Layer 5 of a small transformer language model trained on English Wikipedia (9 layers, counted from 0, width 64). Numbers have three digits each and are written without spaces.
A neuron's activation on a vector x is GELU(weights . x + bias), where the dot is the dot product.

Input weights of the MLP neurons that the questions are about. A number n stands for (n - 500) times 0.0016.
n0 (bias -0.007): 647496622633534534530456606485460453474438649385441527598472588491505442491410540461514442523538547589430294547674597477416487390539166256595561555268649389489683432477603386486249488584482513
n2 (bias -0.092): 683202726304622724576790389323456382414343572439661568455325478471587342577646482579586515096528522522378464528466584546383404420599618288390559445615557570474457632540571486591445350592687551
n4 (bias -0.071): 583485495342591643556632384392642394231504531606638316379463550039575404404613457470436371524573434620524414482647457620584591371478572399363585330648517535541524761445441401613471509423594385
n6 (bias -0.103): 580377544369561638483458651474467354518659637501677392425635416407651342509479597682645572483300664490562416607457339377246555366374419557426545681416677549535579554519374483547383551456761496
n17 (bias 0.032): 525371301308564531485724370581471481426540375518453589509517450618302491442535487448601552326202499439543311425526564575554492625539633591562735453332545555330682460586346648485548564539514296
n26 (bias -0.049): 571383474431431483617397601218613614311454465529587623452650294485505404350563592563615530476556526413329319363574435454306437618630449583431707624282713616299477407557328512436483624492545590
n36 (bias -0.060): 499491600496506741350344475478498531420325169486689349367471555377576314501573668639743297465651695376573550474594383574144599350463480489511750512655415432649384735511452698482386642512475495
n38 (bias -0.107): 371473453333483747539610665720612553711386211590504467406386262413501279645695758546620388415560450463519270523709440457589465416432344357578742490352562442684440523503310515497484485524438391
n45 (bias -0.040): 306408544304469590557562595461481318644531602517455553524413573326589523449741571647517487398548498250566508360341300389622533534422384448552554411586507426495556400522517538603540522613576384
n59 (bias -0.127): 550430423312390550600426625612480472338646455471660327346526570373609448525651717580512554561346499382542316412753346476488483481466374452578735386510525569550667335485189630483520591550696549
n62 (bias -0.064): 448310408437403652673507642281613408597332509473504411499531385535793459662561613395632386393523491538565410531534457643543479287418402446489397381469467491527385347614538545684318297407631571
n77 (bias -0.183): 807311734334567768466677352352729214403556514366544518294622404477580516594537649716520300445406297490827641496310377588432309660483669362471620360556531561676409537590372491529497428527451641
n79 (bias 0.011): 523493422591484622577506474583489387363503599357498428439397592529431445628562541530383413307659573548699202716477454450361420487635546486660573490397564636515481467630464568398478329461486421
n89 (bias -0.100): 571494642561487401561661595439578637416358394499443295610580474304650459376441498676624322428309592693532295583471706361483366536578398621753625408269405507705585670414519312526413423751532479
n91 (bias 0.015): 622495505470325556523592437346688639524603372397695663562502344540434272504523449404363354450410455622437301485590703608493541547616370319551455303267377617454545486625464653471599610498442509
n98 (bias -0.068): 628398592432430587523702612340446537414487489456535460463722445458583260299582628516504522561386496309764577432446399411404519578305611254444515556579502649490414569704384610684332537440462486
n112 (bias -0.122): 602597633349524484517598631489651494332530247363793379587534473423584536382441599277662370315590376464654495572518369483425560498455697346569585265535534593472557655490476577508433372365436379
n113 (bias -0.059): 602448523393426586719338598577769495559633497267320490453618593407564430420540586512486566526632453463542478440532548572407500599338402505337493476503455682649394546353578661515500466340495533
n119 (bias -0.082): 643493551386572532372504706316409399545468556623605254440629627365671419402588589683365460541350356603607711460477326333611460309627510394566539277511561652473660762428311380745634313418728361
n124 (bias -0.163): 547633497348440553301852519540592452583469409456660209501466318280601393493484716400367429208471476433561488360746487767451531356379563175587476372613584472723577592564430462558481473541599330
n131 (bias -0.061): 324491580454392446561485662652617483442480401336531284352567643455410322578490586381409404413554596368667622483591391329351428390394633400570482320601634528665525364678289664486435439616590685
n132 (bias -0.119): 593539626299504640359867656463495304380371440509514274339598530359748377316618526414556536274446560452628479464751614473433521526517400483483593570469728461633405551596495433674486498706518592
n135 (bias -0.065): 484458553619620537386478384517695367387296582368428563480372472503480433489595427437269437269312514572678506550613467526462278544557555544559423487424538437612468694578550649464691648521436455
n137 (bias -0.087): 407451587471685613515576593425746518491095437289419370394487554497739406516477584512445373332316537577592514427414442461343646591662457309541623450541475755710466626586554361651428460655565320
n142 (bias -0.027): 454459534588438432580727540640663429381650449401585409466541447540365453552474690518545483354314579621561375626703438564412476322391496491717616355619702452677542526576514530402532490479677485
n148 (bias -0.125): 521462548475503658432413643464418594346588422572371626499522337478564494418451448520666394400429759605551275582499610341520479448455423395489480274289525307500625602702543562743448320405561560
n149 (bias -0.124): 513630670492435551497362470500606383411637655541581304542530335253722470584531422435603388379603549469679543490416460396553551694427612212435787371317445510642328613686404662775434398514569381
n153 (bias -0.140): 502367721472541574656627569385587538505527406243570471281687463443692465538636588621670546463443673393574375486369315511291549414206345416543469322454473549569702740432501276604281493479522593
n171 (bias -0.091): 583332654413467449467664459571443407342615515345631422559541426450542364712343740511587392583488514482614484458617467630481407426698382418695552579600488689536546535546544314729396496618686388
n176 (bias -0.128): 632189592444597701488641583449570320400438710423590398133682470463580458603625564570394229384465613545625482484495516362442398495482539365501434452628584606850468682455624375499454399334515519
n177 (bias -0.083): 418324703436592866472491544486506519451379456617460264491694461357664478373713560556476365423416459548454335578617500539394440600434294511387535465537648590450374694504618429434510592414497455
n183 (bias 0.006): 524530625612576661492467617286622412391672438341394423537442474513413397635501684442566434424631512505372410424268449495421564542520199466433454203293595620605712512728596541470385673409758426

Each question shows a token from some text and the vector x that enters the MLP there. A number n stands for (n - 500) times 0.012.

" La": 507617563664450199331502577416423526435487460332537467614477510763256415403509432492535561661525496410506579470535416521421609608339413573494379567499560392512501576613572579397526572656482527
The neuron with the highest activation: n183

" a": 475415500414426587616489466453504437597615503392475500583454689817580448532328458476508443640589558363662467543424387444415454563428488534539631499625515358441620582397428492478440460581323462
The two highest activations, in order: n153, n77

" an": 527566551433407600596461571624492444507698577467482368409497597788515332566278437561500549547595586458536658454500347411431443531376482607555605519505496330444486529440533393491415449481586430
The three highest activations, in order: n6, n131, n153

" is": 403554655461346562661513427482480475439474568587438424502373669726658497449335315461456540612699631563568480489500432506564451696302461384617568513467508419354494481375528538498506522439498456
The neuron with the highest activation: n149

" in": 439504628528478497603646473378476526482564443514457423494558518869580371480287368531531491549532535521621599473489462456523489564465426539503432528616447323490496409366486499547521481620473482
The neuron with the highest activation: n98

" five": 477493523435390489634418484492432460543522484573601379555516627830474448506380502525431497655648462375685575477472481370345509609567444519565614494649358521455577560347432346529441410390468502
The neuron with the highest activation: n119

"th": 700454561435491495452485496530394393464652490583533483339357644791382555687461549348494647442659529582313424596410425307536563609594463469486479582461440501391475557417424417520589406506536490
The two highest activations, in order: n79, n2

" me": 375511552630451483486611489411505554409526473520522542372493475874500500596416496388534503687569638373503553485521407443517534562463506403658615378635370390445411475398609506440408541420415425
The neuron with the highest activation: n36

".": 450474529500415588488605594525430443482439475558448419558540426775531611481422248557490536655514543574565579630568511438513538461442404586564608518528542327468489481093481489467445472524477486
The most active neuron and its activation: n89, at about 1.2

",": 449454580457294490599644542352573629486536458583372524514614590803683566460352393461459509444384510542577501509555567475474441519549520584507300439531472282433515486294552507535490548517532480
The three highest activations, in order: n89, n62, n148

"3": 416496539327481342528584476482408437531591495449618354477663607695535470473602267416392629667641416470346669430463499355491526590573588402507532540662396375493512464402597431515439461599624470
The neuron with the highest activation: n119

")": 475455562463383647490602380542463547441512549462515408509611508852579643501333275561432462563544571470574476461543502451574473518640413516559458470606490311519552444395488518380507532506451438
The two highest activations, in order: n176, n0

" Qu": 455389524713449444341406509497419426534666563484487376255456473696329345612467531360453418442576474579622598528434577469574483624561354587544629527649465211519502474526711500458500518556605469
The neuron with the highest activation: n183

"ja": 471564626483312549378400372477668556470424555397468839583381589519320529542439392504497651636568366556255464499496635526603443676471580442592459498435454557248463479540535566558505660594420423
The most active neuron and its activation: n91, at about 4.4

"ai": 606537534574519425455616459555607406619414461401628707565454370653181493515557442309371613555490483606425666467538430545308560600605538500434434659556580333382319572534422576491502529421353434
The three highest activations, in order: n135, n91, n17

" film": 364603304592340388626389463604549582537489570517542497663477500737590482685608452374396493595669501623412437528520346498425500622554469507513526514546570440504488412357250416552522475367366354
The two highest activations, in order: n79, n38

"E": 388429545597561483478413336465442409521488499437557347626343622554450351740494457683670589377578455587494586483359326368667738561543585493437530552639419411473279489618567630317495569585455426
The neuron with the highest activation: n36

" three": 442492533432421410576488431459458438566486474602616370527529669872474468559389560534456533619632465372658542460441502360336529540570422548540578475590446496452575514345430337523463461452453525
The three highest activations, in order: n119, n171, n131

" of": 474450569572427478629662544399436556539503504515509489533644550863586435444247446473482499604524458487596588440482494417486459514404432557503470503577506379424521459426508481500457405502553473
The three highest activations, in order: n98, n62, n153

"2": 580500546438311536649543452472529374561705543423434374551519328665452440248536504459652587745728466454445589514612523415488456580647505603473494477615345333425443503344457459442437570512594342
The three highest activations, in order: n113, n26, n171

"ha": 460543490504400381685420417372573657500637500285683530633444464696546585353416449623481538728518411463283472481417360403561575486467540449528668448716461503372440438504597511467531562623409389
The three highest activations, in order: n26, n91, n112

"i": 534383539528473447518630254564504513578627392385655485557488543776510522440508265487516482559579511423423639500398362403465525567605693416601627518564454264470515542555554481332498407488456450
The most active neuron and its activation: n112, at about 1.8

" ": 450406553530403569497399529497270463459643473535492310440583420608587426525677430492480503519527597599611484621641434442583579584540368635503343644636538279377412393366732507417554542392436413
The neuron with the highest activation: n177

" version": 333528294527421482606595575608489429610476473545614463574495402799526467637505453434468440616697555603544406453478431611505576580705486462488564429529347342538399419398460474439482542359336355
The most active neuron and its activation: n38, at about 3

" respond": 307598391606421484591406503558398576398585572423444535364438482834656418459509477425381374580660620448639526420507523460652511502587469449516675571588474340434519509377492522404400476436540424
The two highest activations, in order: n79, n0

"/": 404495426456428531563404490460498666608426357476305491516525601577444600507553298491503480614637663704348699501427509429532639656549462387585478582387442450546518626495705469437372377329461299
The most active neuron and its activation: n137, at about 1.4

" on": 511609392552523566641560573453387544443464441490537481492482488865527315545292425564588565534485471480569583439437437481529490466411416425409419536644446524479570508410537472627573470557535422
The neuron with the highest activation: n98

" the": 577497526411383486524510608500495459571616523472455431446575605834572403464231455558530595602546456514594509565403424480423480523544532588505505465615523355430443455356443517532465490488500501
The neuron with the highest activation: n6

"phe": 554570555507426500433481452382532295440540472544307832432768563589384441500423475439598569521723638461348341412546435419574544560489553460376383586525578352472674486546625412409656601425538418
The two highest activations, in order: n183, n26

" (": 325621472420420468611413550449455475413642424509519384408372631589669515566534271553473518495564597564677485514345596391473574563492433526636288636549510355392649576435715628519539462367359490
The three highest activations, in order: n148, n79, n45

"y": 459425611455448597456581511515468501404613522506532609468518505951425531476436370539530515579509510567551535483522440406549516428653400444500570482573490360368414450380517469462475487455472434
The three highest activations, in order: n17, n0, n148

" up": 371441334525467542648511653398357561481572484435632548389522637818599488467359455517556482563632590331531498466581455396520483625542403344573500501645400453476484534334512437436479504588508476
The neuron with the highest activation: n153

"0": 436507329330328505511493384441575438530544543521494362504502572618620293397599332540421579597544555625500827428614462494619466485505616592460384538582453322499374445360489424565490629534651553
The two highest activations, in order: n119, n4

" D": 405340465658468447411703478464568477448668497427369442465400543784250423602529513525413553584555515471639499568437493306539465619577469451406377480564447461525540553474529474390483534811526446
The neuron with the highest activation: n183

" was": 361551476432371517725476442525487517414508533531567494519399635727638427562330334418415493602594674533576448538600410499486556683357457461529599500593570398399601457282477485522502568456477355
The most active neuron and its activation: n59, at about 1.2

" ===": 497631372472316597401530544382549411556569495485505397635538400651594580545360359513623556490465647662480445667563375404608577548641362463416543613650480427631387513383586453382566574417267341
The two highest activations, in order: n177, n38

" pro": 451568586593402477392435475391502529503554441343524512405578493876485404497478566628570438507717593392625524467552465397543453457488391509575427657590438330436408503467628455465500571429535314
The most active neuron and its activation: n36, at about 3

"\n": 431532646409270677517741445543521440464445502546527344487466453693463532520411311485412581644637497587634660561475442346553486476522415662517569495588694325395403492445591485372462365509418473
The neuron with the highest activation: n132

" Dar": 468473523643617385424444593493626433430641566413475529422486376777285411467531355339542542459556397442620565544552601376505486435472464484487479477736524295408485546481506444359633637662521644
The most active neuron and its activation: n135, at about 2.5

" revised": 446520392473406484583604543431460551473642455498522474573489608908633436390412409464461537578661619417511456480440437448509527468584365589436499510548375400464422457387411509557501425596548527
The neuron with the highest activation: n62